Layer 3 of a small transformer language model trained on English Wikipedia (16 layers, counted from 0, width 128). Numbers have three digits each and are written without spaces.
A neuron's activation on a vector x is SiLU(gate . x) times (in . x), where the dot is the dot product.

Input weights of the MLP neurons that the questions are about. A number n stands for (n - 500) times 0.00062.
n14 gate: 601559471299637621591594717730634500909646732331292527642368767621461505384643515509611206405538626726557702293615362322292329371424628584555297285428524733711530402476423371477582737556661623373432621320533553172613545275327807301381438481424545524410361587610767611585514653542887722538479314415761540584410530626622559375637301480416412448514505681218299450737509566626525627752735
n18 gate: 393585594390320662445542614500244620456370394549555536623527676296524286626732273436493553378492382412436314612465493496411628660438533377671518565433365346393760618597434422548333457734683467334555481412518525762437574496367351782203604681574521167584475371377443466461616555401746493460323612366513431345653578607633616512422596564604392379509450365373565637480532219561340594500468
n42 gate: 537530694383339424408292568504703557485279492315433578496603450623340476572660353377515643651512508435406735414486492492491512474616587463809654472350425627471610508440456427571435421554373686384477442541627192481676790582438401658339374830496615417433661591638582716527362650543578450779434341496755537543772518518414790552725448651430549420453476591589564693475263456423420322381369
n46 gate: 248466311588784400698378452648394448543346469262478726585635282633630694586580583714378732812313327321417203345455316481662515287509525665204386571630505545560538544581765272586635728402510558524376204443661646480201745469090673564917475362737721500191585615311386510534481595699756636500491329697621457387295445494327420235707345593350666625504525415217432351411172589518436607269531
n84 gate: 528570535608478240469500517869461719475646518353620622759477344468311577547561411647589460463579427516560508551781588513463462491404529474614434150570448249721250547478386240278350438483622450581347493656679484508462431714334428639505567606805738466259373683425577732432412599358491493590420317419724271369565397770517347377587390366759594348490457674230643541387217451466362421305451
n86 gate: 352406325290320563561360451409340593368434653402811379444448459586500334551419562717597285395452432594614492371306554612599215584462591630337341412611603229715417521409570171492666629382709264430742504586524383705435431629445585374469472728297524594376545566367627294466404753551551818356637656853411480517598611555470405273314518371428549460608577586207456611478412516679619609504642
n111 gate: 468609357379740577277615565509581254739365560442296396424474370802482664423336644372627445428470458636399665469492463565343525662564719421469279421885487712767623479624272549403586524434541577634415590440556460719366306723479726496262500646398570559665504467533483637581459468517696435573459632625551776425572667407454384310798421417484166395584610457261482463368726401294328604700592
n117 gate: 482466744467512296484553466219488374519470488483654367336483492564671461725204289527610493616183786453410587400277492439687481607465347404550452406292295472558500720409592443597557661458473379573410510444528404641572450524748508312619638731543429582437567613364465443316610526547438350455448425518405433412488518686430465492417235435592654655752633661622307387476504474334638516303585
n127 gate: 651492500630649557508549377710634732397480737405422574463392557269427422451504436540407154522383316523324508560478576664414322595640306672342524393702396467442455574609525544370327500753439444557647640654503551354283518800270474545478442406734287529508579632319640395514428532306447373457460747370665641537566771486270247263576474328430513527393521521375624329327259710371558592446299
n129 gate: 435622454762488357821418488500479466256587404483603496504454766229414496736628517536346588570325642481523454717522651429668376675544357604457414573696578203531319321537567392285504376548520738637582611586487431616419426525354500564805292694525451656598558619615496556514508516737415479790584492404574407246787515714614424345544548645485649394685278545536535532736481623522316507360216
n156 gate: 256429433451427608342645676465459640347397709643613724341429261320440480791562411811542390691450629530406413440400448358396368379176441593509422464527364401667553460496263703333314400275599618370414520403564519464282452589468487504415594484467519435573562697516455812367365422720303667623583591599447368616476519675488442642808446602408585326527267471336413508445745680457657519368386
n161 gate: 414527480766492339642395565559621442519550821368464572488611203434612536336564748726433489568762457478629385416460678361494496308457392510386610617599528612544517453371472651641546336547286488532496329197425504375322509686492274617838520665548639528265402535577334656370322432444681531463564395661510326398484562505358740406542417558287425456414628315375279465421507313447368627528743
n164 gate: 552729522476662367717446631387552403730434487493443456385693482606389441547331849546404544541379462547339373407465570508536713607508525518450488492810637526536321521332435633642731481483621570378806486431517556412225236407487827391754420483578436687278678196529424354447608171475563409614557461814618601487308638634344424474455347575408606737674444655538413307215372540727450639375610
n168 gate: 542401463413701348395659697628681435616284642408371398908625514459537339471597872347614454785427549640636584451606591656514474304608458728595504132281730617721336726618605360261626815429627595438504596470746369408603423310398448324819577646477511455536423314835549434460849581580487672432587360532515576465258492536589448546435410630130444330586509563491504457369546563623428436401481
n197 gate: 576286596583524693335456453170459492508222367327464289253334422552221371515431761702496451677615705891377383374610559563397675629533331627448403406636761467379374717381533536620618238548445535355426480438557538496389677618508623500241414468496670516512446394339564468464516508565448458335550566565402485424390343655524342546716334563542669462494439672587396578242435546489556580663210
n201 gate: 560597423441365483531483529536568773583446209337335575414516780428410623497521488419553556416584749586645566459514482562506537599671589761416403544190466477573334693360427500568656286437445612720407491489527299592430801376284386368559423663473610522594464580423656577635434471470433273404513519618549354426579417622656513350395336442271340535592361701353542565276461296360472521481535
n207 gate: 420656392690295395689418441591978664619417559350354459724425714356390419330563421533437327667481462820540647356530611620323337395632033710419450526479611548580438500582622449468717473782658500597619567582481549407568933698434350397505461585495341438586205689648822570607570709510491419251479389479475323693481566550467657232546318247168376398465275437309439399340531437814531709389431
n212 gate: 569642737664554628412406401400479504476500361542715438409593781545599451492547684701492374434329692447458488255590436652557468518434335594386559504473454492865598720467492355622808169776584424302378510284477345419482769410684548359198409333579464311611563647568529435565492292434598405543577479319386340549838447308655438496596443547504758382604550392552394579138562438489513585596577
n218 gate: 532485547659229357760382474754442322471692481399452403775497447531480416389612480563500567593407492468532550691476267773385612354534542313330547507657419569355680526623500307340600751489522633491219579529584644388354447536511404530516528684485536591805467441467368552462556427542376533611486165233566583492645774469511547570566455421693357701531496596545552518536475525436357763558457
n232 gate: 512483322677424406871443577396514458273341323511484395562686690520570589520382140543693612736338403520299591768520509724421404417440519421443598385553478603467476562967509591283698689671652547547449372652615232639534334352425724378859569596361475318678656397275650421495708381442592439562524518460562517627464422453513492373392596514642111582708147383422527444519291492595319730352500
n235 gate: 283524606642446390352375675610647539496697407443448504650576827572535409466535642378301635694462401683546438659556209359429780564600521458663215433604471621550571426412496464512818454439808692395413414417653606496391629866681474370500428340500786463413453444419430423141613607359533397755600492560572642725550688534434379534512540504590556658442367521451550740626418367574224563408694
n237 gate: 393342578531703426448473743607483285427288461518413416521563207388399458720556487616218700527397483477188488477534311647346430597666590332764480474427466432429650299295461348452471580467273557524492437436580456707445568412504615550549517604547493496246512659717035678585422677534500792544631564432401624359369687716303654405749561829512702598606483611471464671694444532429391356517342
n268 gate: 222724452492415753254442805437586588202582622431519472581337654695292597636528430517356484541715441469422437438565533545444566528356486493514431121509414509540555454753552500492376457751525402524537399565270140612509319425550674579318517508483517385351508475603517704748426638259630678490481530607614315935700904554336489400475415368420540567475389496392504377531508448549282594410557
n276 gate: 377515529522612632512293454686456571377685520327289545564545581584671675489553554738583489665508203529511314245373585399343555522600707534559580233422665548548521709718610465546423464508671400425221296424766538332600662525377529500504510492556557476360481612341512574706516679723622394454507427582607579476684680551492780239473572289583537445491560383574476485404350717684286579476607
n289 gate: 512307431356500404782542733331487430706480453379571694764540339542242467289484409455315640326487579504585496645481524427601459284717536422638556683231551428492820297453547488400496645545414249568416607612513539484669701535529641582575428554847440483576381500610242516599435688483591597607545381410732631508487690388479779359468468666484548663677294276340657654750484287437213373597383
n14 in: 450397500454737573333531599553473575607315590503288316703700467640588557392431223582554404293612477402169585451542259382326466408388552532318493561637377588493558500866800418529559410436478493400303500482560669608504231437500785455388534523585406618531500673404523470526504460367640461699469461503404616654431585358473541328404561456522317493568511546257415474640557608341226461354761
n18 in: 368521519392442380799318782565647644675493437596542473500478508347765804364497334461521453581275482627353578536464588570551429297471559537573704429386207555547570374518674804500338289614408542476573362438460483379452488526529496404462521654584503667406303609507496635480486330431471689597390650598465676604580423280345503318563457462654474584470394441372314441527561462452453350387444
n42 in: 611708420626527519697497513504387504497487351474393564561373561509546547581542504490631506568400692381525535367469497431684653400473468618435565258500462596487500473483438586413743803296374546572523609487575436394244283430456496301326450447627578385639506441441540271435711623561450344618536274470547378573330647583591539493457519405634479462472779620464399696585519430467395659490619
n46 in: 555496586624387569287812536438636439290520791664695647504263460561399387324381604480693352367810425627716512297618659455309500578511511500704492257436707551742613454610273594436553467525565520633416566396434322508665451604662566570316541455623536467617651346557375636340765548496463650626664686402551512566563496593758359795415416422551509337447651754402479625373819587530576337428474
n84 in: 599745478459332647478507570388470709475440724488464607409481364557519529303369538389562361659378551530551585323503433578605471472438491454283594441238533665680304590500425418472429569673486514729451443545440421461707141247695565514443410514304540547471601426617587543656642343271428350347519286395500583504266547381630720399380601591428644581600573415596512310454507569730492590445489
n86 in: 317414599576376635304544391540726682364603563573451559589590163629299565437490575335536366434584503509690452375537396533465288568402418436660402429616386438481474626507528574457490638500631600534536687264581697379447313610456266679514475327722331527558709334674510706446527461575517409408418497549479647361417636528503439511573457457458568331495517510426444457672523516552529464313486
n111 in: 722640378521423598434507716508403353577459375706517399653490622514392614353428278743543824821465454479429550647597556433429545513435526591374442411400581531464306496504746563606563620564605437322551497624356493496400529595265468406724582398581633443504380688612591489792519540435610529629303543737589569428715249380789432574537556663381544564622396597560732430436367457503283567573532
n117 in: 662354537460413493625543677511478481524409530518600664417601873517583374533548485518602648400507432573537453592539669493497560682448614209711483516378380507564624589369323518459563609404521305335804461387457378504650566455625720426311402539391354475486692242560554461366405466482268417714369595588503572329402517542457433640283658421340496483612587387493645361387677520606543592576560
n127 in: 450567713625708585582584334476359352611713662438479591666520299475351462472471480417391332688758324592546389616500463620610534432445379435627552476479613787281633569535370414629594750394590310613393538243679377436492632388710346470738478565625412485492247515672366474561425761608458444482555407445487456599701532379542531508653468688583315529491388714330609504302540790380376521348596
n129 in: 633514485469582407580721561595670321493554458433413567788438636665375630524461434460585497420306404648383769415612464337624423250550503437540443503573387764552794682447603518425420625504522540582403580493612215419426484547418563621394423467545435193358489569540129621781482464396289522387739545453549379566537497522541367500576552702637297372436508477269458626394708482453452506349512
n156 in: 522461255369466420466378426461415699241598552658518338503570654556338751525605615470506547557278547537472597380375664467474569223356423426529625461577588476519207400537479552449402519606428393401426500407442513480573320413563440451599616550357575594584398584382553698394291442560444443480398497434462519662621578508470560517520537559475328646495385429609638276475570607688125527551535
n161 in: 550357524390565777492559485370605651632544535396654471435593573511364496399598627395500361520698451391302272479545604567639657538534386536427613517753481415589673636454559385420507389481575644566361645263638378395483582246462343436604585477303315615588395389474470669264214460622564444101588307627573515530481574513375541449511503556281373426256508427421307633400540593514467536300207
n164 in: 524575492579363374443513585535586558664482413304527493530477405585430493646511515413276479362444570585723597524369612432667322516364437601465528616415478470351568518496777359787622604423341600606536332659433549602468563450493184697679500544714406441441204432424364322337334496726478541410454399447490602255355359396592536492392413546580237459453526391217573518717552333635492621571523
n168 in: 504525400353402545538493366767496508565434565339544803323454677552779470503539484382543584436638571698590335534456687453427496810413420449420191436263697428609488526275538500396632584411393464315439522396447709448405496457590476607591457437428446353508471318427668522221456309733649510544483603662601582225345246334552473619522534394553473549567617565585696584338479677426605401610641
n197 in: 414496869571450489629472559614651572456659484448438652653286463356416492584529210567395699508426561458596371609267425537613748592521549526463489452209396604532475303399563496540545432209526485600482329730593608594563271428606560399331453523477482335270391644463481556534687398446277340665534647483712496745703688455614605716452370620630448550554304554575667533460294612452479500496524
n201 in: 437575573674549509503532494469477446301459745417520368623506393610446593414479631645457464483661599482545443338427591610580399429422241590469552636265321279669451490409625440324462457404528253495605535537467466541574593607558279633598442698372359675315555528478519570471563373587471552699486497387380503382445449816545489487487516392457726455570610484497506531382454479425451472327554
n207 in: 474664573485592464326467645294411446676635325198454406150410267569230405427455550364654629259258591434647444496601543519583547596511541527369473489522404372448483665404415671527612460790679458419363293655566406566448725261291454582642575743444506695385334661465449231504620572587732602361624395618638625476560342514437500455265563670623479518547516428519605531791380534656372547476422
n212 in: 433703261537697490489418514348449298597587467586461537665362492451448582385405552395625610454409397441384590572529517274617500488606653436717449410547326283564481408605291682377618712387602549465607595585489635633598400336418398433489465387351426486525466382556546359706622692525582475504357674481460824525565397379536602460580542649416350650593374790570650334376584520653485326486656
n218 in: 389507522432531439464780493522606565248649600479547440441509575638705524529543467469365364585504483516590568621490639459638271427544429467430440391546264549536613580821714476507588414397572652389718454590475378503527369725566320682324457293542483514532533632517573298461592293716607521484568500456564477390710393333431413457635534387378624565422240401599431412500447520503444519334797
n232 in: 572608532665546759512701578492480681384395247450472493516652475766601488302309287598412392228598542507336500436353504481524390449462493431171626597349375570413371761567694542748384599531232466563426609323454522625428521665465439565524405531269338442357526560391346629652474330566603510518548477486607294351481518554611448409151530444573552579483589289390569403488536500696297632336693
n235 in: 251490315517482345577323486393234418510301448463523555356500573457715590362684463560676808542343532543596577358627447360447535634471537570412552474437598464443453407697529655669493524564577671465704649648588565429370469437454538461647420646478414529341654604290575500472430428547475642684414245594569801330413443265425417408333415275571354570529486580525540455590429402538446443747463
n237 in: 457504488571653647465764354371473373665415516598380829599500553328795462483460373328403401581306360419356432584670355374592317563486529390536420769430588608528553579373707225584385428477519364478229519507458457407429594824636652459572522647569521328596732563355530672479433657607651542314561450599431554616297299571606493391574569579421333359438626500313598588468654668503451527565453
n268 in: 676490602464682562485536626247525652661583649579484385447370492562459514676547422444490477409583595575477646493419462182412559695319509240663575455353478457407753302486475510367483771346396586602626544578629584545527489426380380517280442521561539646407541503365352448648396480468504607665747489436540628570429437334705500566538611456564396388505529335584488548802611647753588432565378
n276 in: 569412386632486488328469461586394609575533479474394308334391576317518594491641731566545302295603560475500478509436546742503411619530549489446519482529612367437569493490659349574602470550638415649435441600468704477470511419410436513443544493643299649294452474424634464523530684301657385516503384709459519467541537598383521434690383763341514719513622377381416347479475249632598508619454
n289 in: 543566500578618570329587467362500508368360637402318384431360533353237310563475381399547443618469625570415357392476545604624384383538461471678391623512585608546372474404578299474289436368306415444233522307530579661609333611261227331576607379508560737489358814504455384650452569458458366269476400452427362432546454598724727465574474425543345472486512257257392625512363245537504470800464

Each question shows a token from some text and the vector x that enters the MLP there. A number n stands for (n - 500) times 0.01.

"==": 585549476402566490576593478564436475712495367560488451448429622523469561549326593444472451585471382601587567493520488533499408457438636554541495452639551342433509563593482452520508473558460401495382494546465432497483480470512475475399625407421561546449527771423398466564557496513439409426516368593355623411570192536532502537451785506471489500456492479580464443321604462341326589507613
Which of these neurons fires most? n111

" P": 543533513431473418556548535454560480571450556458453525407421529458519648464417487549503598516580609574470472585329437468644554464476377555538523566499466563409493408496517573678359547443445457612515538421466675434459471477537375442490436497578490397582338458405487397476416535508538229472492589522491461539464451497463453508540708518536451517197405496577475532607544465430489421396556
The two highest activations, in order: n46, n161

" |": 521442517573490446420555449524496488524496487516534497650526565561509596602496493417437543490469480485521539512642554525323500334523511689549571456549433549470475509472442540470485461472570543525511360478447521496465457519609504444574577443493466333418439514444562425497500565567539358599533396489595478405471487546595429538448685474600500355562601573470329470636522528440497462556542
The most active neuron and its activation: n14, at about 0.35

" A": 422505561442597496475667371480502525584464624414438502507692510681584655462484470447576527566512510448410441495364455399549562523505400520458434549437502399475455392453567538546424580605472475523581598500538510415416423499594500472516651495497532536529559485448501425491477525431528276552400433599270574468485433532557450534505542586511494532113427520536531504612453363473496490451556
The most active neuron and its activation: n235, at about 0.18

" 2": 458465507427509369411566451581521471527552486395345523577496492592489606480518579512432607417442493429542469551437412536516459530520424386530461538585453577408538484549458591520527477452611611405633575615419592444572383544603519456603602515522333537528493519421527344473524501549391540525600347588641412491536177425489450443521680475580472475295478539485466558504394737426404497594523
The two highest activations, in order: n218, n235

"\n": 583478555533470424479497471510428382508479481551293456510475504471509431705509563481563538509477494497588616532449557480599477556341528592492494426507483504424510543449413415495495436438553516532512409496560521445522503465580448510420577568567456449477551520530445483414552577550505317555454448517357554591519486419456452451420836489469516535414494399639544491543507555319494441513515
Which of these neurons fires most? n117

")": 530448432480566447390561511484566494479473544434538428452467516529519436503619386544476434659574431465490636559675567415340565483376414507567429497429468381508456504517419487475457428534494581620533422499549548543490463559503380655467429472479280556515413487411309490592480586519424542433459552432337502482523573540501418449558746472569472462283561430697468492559507582450381458549574
The most active neuron and its activation: n268, at about 0.37

" Stadium": 490689437397505543561608408596484461476528487565652615569487550414592526482560651454485634505499560469337571501354499242464509538522437372656449605588403496441460505347502611508381501576574441477556484480431562583594460533536488641525539479546390383493412532538480492494490621448431408470375484496490463407411448433477598365401603447500476493242369505589606387523421509390545386545536
Which of these neurons fires most? n46

"ex": 547527561405506539385469420546478493564602557675498409565401458433636576502529540510583521472608544493511481504479497604478377476558691534643603719395419483529552490364551483480426614507385432553537507392470701498396548526539437416581485464470265387558495459498405411382629367489326601241508620613494527473674514667558597616406675436537558495391730500312478365572497464670395383492646
The most active neuron and its activation: n86, at about 0.47

"ba": 424527525516517558394585439589548548332446542453616441388417318518541542515408518402680634488645549477627501618483381495629576468565513456367470447534630472348410505571424543390281563602503553453443527529538547395467651419525501522480450422523512456548477645592557566560431388370515313537540366617575579699551474553671448451417485505468495507369743419563470401564485528519776584527599
The two highest activations, in order: n18, n164

"k": 567437534453474533489535629547491574535438623438528580456375512684418473450445587506546496677507307478430494499429559370539499475514592600413532524538466438486520308421443472511455441408583567548466562322300358308411345529574444401755470359633402403551517568426569585669501673493611504404584461613614612587424515539610421537504557564443509588301462495496491529498516519512506647465567
The three highest activations, in order: n161, n46, n127

" for": 494381460506506446552568549482577450461508434476548477415487562491552533517528555539526684654494450565416521556563612666562602578472679392508458548604425500377664501485407476456368617527386602614485449518549484545518478487504582577601638654537393370453448513591536472472468343451569503570352539416528584504487373432569510721534691443489585435322572568485523541505475362483287354461516
Which of these neurons fires most? n18

" the": 496543479469454475530476570452463494423466481248497489454595481544471454549508463484469325511466544430497436577470498502397685560496570491559472489512459547377455475476444534580454437479473482641524509537188587470537498445444492376443740429499375568499574486420548509499403440482566429524387495417505476452498500461540480510529669479431409495465453387601525535498566443499473193472583
The two highest activations, in order: n129, n46

" following": 635463498484503479547526486529421564453468463447564557503525564423504577432440555491464543514590593437347642453543640545514636598551779418415542574397445307437620643446469561568598523322419431561463489467508422364608404474579410628444545541578647560425499673404339603488537456603629419437506404472403364580473255487535517556379696445508394384382481498458605501374415454407489412483548
The three highest activations, in order: n201, n86, n161

"ing": 601553563540496490525472486502598557423439486472559525454617559586500430493441309518427430455433509473606524573470492496509465553544521307492407532434575648623544610294416585455277409522461534608501380553422522338523454448469535443537488508474371350473368604350466620586531455489548458373542506409383452490510358497602474568262657447641490420478463543559641502562562541512488521511355
Which of these neurons fires most? n232

"re": 476453548514420573365417458450600546487471580539495388517415509481360565437581406490600568544403519497603465531438497583517544486475649508536574551460496546683503571403454485576382680611471707531517396589396561546505402457468544437478545355473424381409538607528422507581540322583379473455428349550536443739646268417623265550452287566435403537440558476624554411424533518529617297557502
The most active neuron and its activation: n212, at about 0.3

" 3": 453461501357539376441535457551491492503490481403355494492542515614478570480535585524368524473500547425565442474474423461500388471568382447474513578495447583404464438559447575475544462466667595392576582583403562470577411468600450529549543542479325542488512544463549383512481504512365453425567371617690378563544263493501484475528778446566525393280473611498482458438370694416466582665494
Which of these neurons fires most? n18

"es": 354499639479401531451293417494498469399501559501427471603412495597463436592546674542547511633643370481562521379542582463520417591641493504413391678525466516447499420263422502496673459569483529553492600480541454499470540522575407455572440364453417397394515687496458418608484362399486510389636488572424498382585517611768522452633669604576388524442526481486607478518632556652461325494366
The two highest activations, in order: n129, n14

"th": 562611465445430499564589478603343411547523610486566451634531625704514513525421564542575448451580528505689630659477490525585577610601677437481587510525426544642508656458359549405476500458420578524437504423473505433596428543568621506578422429534418609370542763496549565647549504514589493629469405405516750540406458489470548526683483654614486618492214495439541351407486592510450393647391
Which of these neurons fires most? n111

" 15": 505441509405472432549645396486380513524505413278397452600506483532458686517551511438375491553563506366517450537589492520477362497580355349426505591534398522400502547524428575548490495443594521448572528480466531404533495512633554495528527502534353547437475539464495397387521357468464575520454368572563309606521295428381528477530676466571457364334445553485455518563522399350377650571518
The two highest activations, in order: n218, n161

" 20": 457387455375457506418582390515376483502441424387454452506489464601463630501549502447379590537537546450510409583545427573493296427558425349346561459477436480471432586420369512564417529537584565484632483546371517425533467535667544489572599511512440515472442491612530449487514346546438522446333336573521321570644370442387484444515635458512501465265484550484447526509468417376424582560408
Which of these neurons fires most? n218

"w": 623525612386494512561468426459461454366393577443505602371369525491563329558589528541595522442470521515548471493542443699468539597582491501541587871583411623400591492410488312463603421561517642555512440484418430431472405543640485485729380333468057470535534428422596367582590403543518425261589507565467531410353479617511453442530459528413493466340419460389531521505537464517504428383440
Which of these neurons fires most? n164

" W": 550510547480449310541455405575463529607431600420544475519466581517641557441567619628584561489507600624506413432426496494651539432567600543611526571543457597304474424428517437482544483556477548621533535503462505511508464509545520575655408466506353443524484604438541267488630486503452264479385538544549475566433409478613590554429635464557478555272451588495510508587563455571428522442617
Which of these neurons fires most? n164

"r": 553451522438388606450739384354501698463433598692627509346586459594618472413476451513589410520396495537500491529463425596556504371535452380662528685553475609491505520437440448629361471547452551545503611489517666483405512479549549635670451451336520494476541324477607645452531534475550539452507532485447498497573511582478609427430560521440425240385487572597424410554580542478479458621603
The two highest activations, in order: n156, n161

":": 583571500449510449434465534393648474478617541453417571420467589515517662539496458584432428464568535507308599622437558583460467540471488632452416239578513526454460490434412547467550552548540582617517510452546447441632421455581522533437618405547272554379540522570490476481558487482590595381728285531456560462519371495539625539498737483480477421419568640624363543513561568399530472534556
The three highest activations, in order: n268, n14, n168

"va": 408526581573562593551609501465631728427465452519603514323616372491492498575407347369709601491419564385529501592521531523529552478535533471501490647671453410384660395434513495643299462431564429621580618511412614489536456538538403503484516506478238534560457543533500502386323428473427487469656447596641572522541494432559540471506460528580488630468646551521551560640493386415646197572489
The three highest activations, in order: n289, n111, n84

"ment": 443481572423597698438588582463551352482433472581512511581512375294572410514361385437590422594578418477438432517435483511528392552524429459354589646605561375355565547482421560519360464456492488506483570530376544431417526606439577461589508251427368437465305415578422506712583548501609622561547507541482336538417437555561450454352598574397555568420521595561564489506566430559582311459511
Which of these neurons fires most? n237

" \"": 523514419617462485554530425534502464586413474395381480584458585490468587465563436489491491475502412526510488564465539317618573510549627456515355541589291466442461481475450440421554543491424605639496345635516615647535412447564489564476556603486303510586587568461490604487353497516561534432396626493386518445327522598470552562500780518518478557290543460412567514574603470473561443468454
Which of these neurons fires most? n237

" 26": 416468478294505455520553379384426524551486434391532483431498471541504668521551504485411518548592474359452508386464500564435353389468360362370586507555413517422494568394340520588407521407630522384623475564309542428602487493633581591541591444533436591495396493502544365474430399519518538449422407554559371521571432473501509459444679510604486400338605479443451404514461534411462597626359
Which of these neurons fires most? n129

"t": 556304523575459526497474405361515527606461575506387587343423594522607581392418361463497435666584420550508560390495539643506516548638459491541633637553527661572467524575351588576542560417561456449515597515395468483617551547494574414538559445484294449494470471529467578499584754492476449481456407558549530627536508605570639471523639593609530308368360460621504568374563513416534433561378
The most active neuron and its activation: n164, at about 0.46

" 10": 479428526320485479480580432554368522557508476190415508487439523603539550602598593402405582510499522506419364546524511482497370509580444399417468617440462519375471573439384525485408516455658619492584583576368553352610467429618513541620489548512504447430496568528440472531486395480433495359423443606515291570507391515486462492559664469542461491276423560478426422501532447460479710554477
Which of these neurons fires most? n212

"ham": 481559353478564492529394330468245512430374364582547375597485485470457365552455492385588478519440197242375650494480379411569576427529623497499519684470458490345476528585543619463391572566536474517531557257435532455500502476568502514727474442515313599533547439498533522605442426473405575612566554526460546500494551547638572459307590476536489558361602432525559363449548514458305338485443
The most active neuron and its activation: n232, at about 1.4

" of": 524456482523564499538566561423413487562583483325498418401448483484580561496567429473475614526589447564474516556498538553488435606554616334621496521512420654418422340443570474487458344462481426530449596421541600549558406557458571627676728558682489446452510521494561468549498387469535377475599505355438570466531509484473467768503621561540573501456586548513493605540618511445543329531575
Which of these neurons fires most? n237

" 30": 490506486342510473495642453541401486555491456368536476493498386603524590527480482513476606474540571410447394583519504606459356405577399366431526497474464605442467590337338490526462545386647583425634492610398615325529464480582532524490555521534368519483342480526596399447484444487503476406344425594527319545571471541492510462472630463561504485260615594478498425489424526333388575616397
Which of these neurons fires most? n268

",": 550468507467510467510430525509504462545516538563393441575559537544479599571468507601496638512490610394537496545452518567255518419517549518491476499578455614547405463511581518399420483441599550776506468473461541469474474560584608667473557429470516466377416477472560476560457524542517449570500456435481407511519569547572517468606575540413493440231511409412460529530523505384600366585475
The most active neuron and its activation: n14, at about 0.29

"tor": 547586572485561533434544459527529264586535553544427555469504549651432507424467543420696593512469420450586586517440331658575589413430545581565528682513499513458561530298383463458641691384582493360508519532634626492538513425471617497549542494407451483616434476595629494535471462487661612476624535435440458673520312504561362492568591574553457318537567461630516419392420474502485214548619
The most active neuron and its activation: n168, at about 1.1

"10": 420402477430414363467660567524399461542492535428521568666363397625575457531509599349430554548552497568524425661544517454469299537631462378387580596419469480496485553427353432545299539430634626501583526463361660466447549441499581551595495472498444534448371475538547457396414423548395515360369523575464436563493485564535439516515688552467415522314549486437551487533458512467479475683596
The two highest activations, in order: n42, n168

" 4": 488493501434493395406533448491478498496477483347404505508555519620492719520546539496391511488531529450499442565401452446528398438616400380417484506510494499366496474540435579549491543422643617378615566586411605473506473431586538519568567522465280443451505521469495385431504480497417567467528365607700349552528298428511452524511681533609474398292485539454494505512514632367424559670469
The most active neuron and its activation: n84, at about 0.18

"on": 652481613592482518424479465410502538282319459349417455491380681547428560543488491328381481462587613464627551607482524388567513601519655507472527728476451374436561561461565516515563240576546559551593565400415522510534283546531648473779465448458574470486512536603430524359526325554391483414543557419355591492587603604478463688515579677534478434348422525466556402578463473560514510643599
Which of these neurons fires most? n164

" 0": 468590589421508316411464448551526560529494507465474574452446539568484557502606477406478554526549439359452541573442521474612485441572501435491514495551426483353517358478376564515510534472612595453646533497380598425522398538638498515379437516572427555381502592499515384487618432496316466433557368581588307551577148524472563325590616469565559553366516595508452517495443660491250547591498
Which of these neurons fires most? n42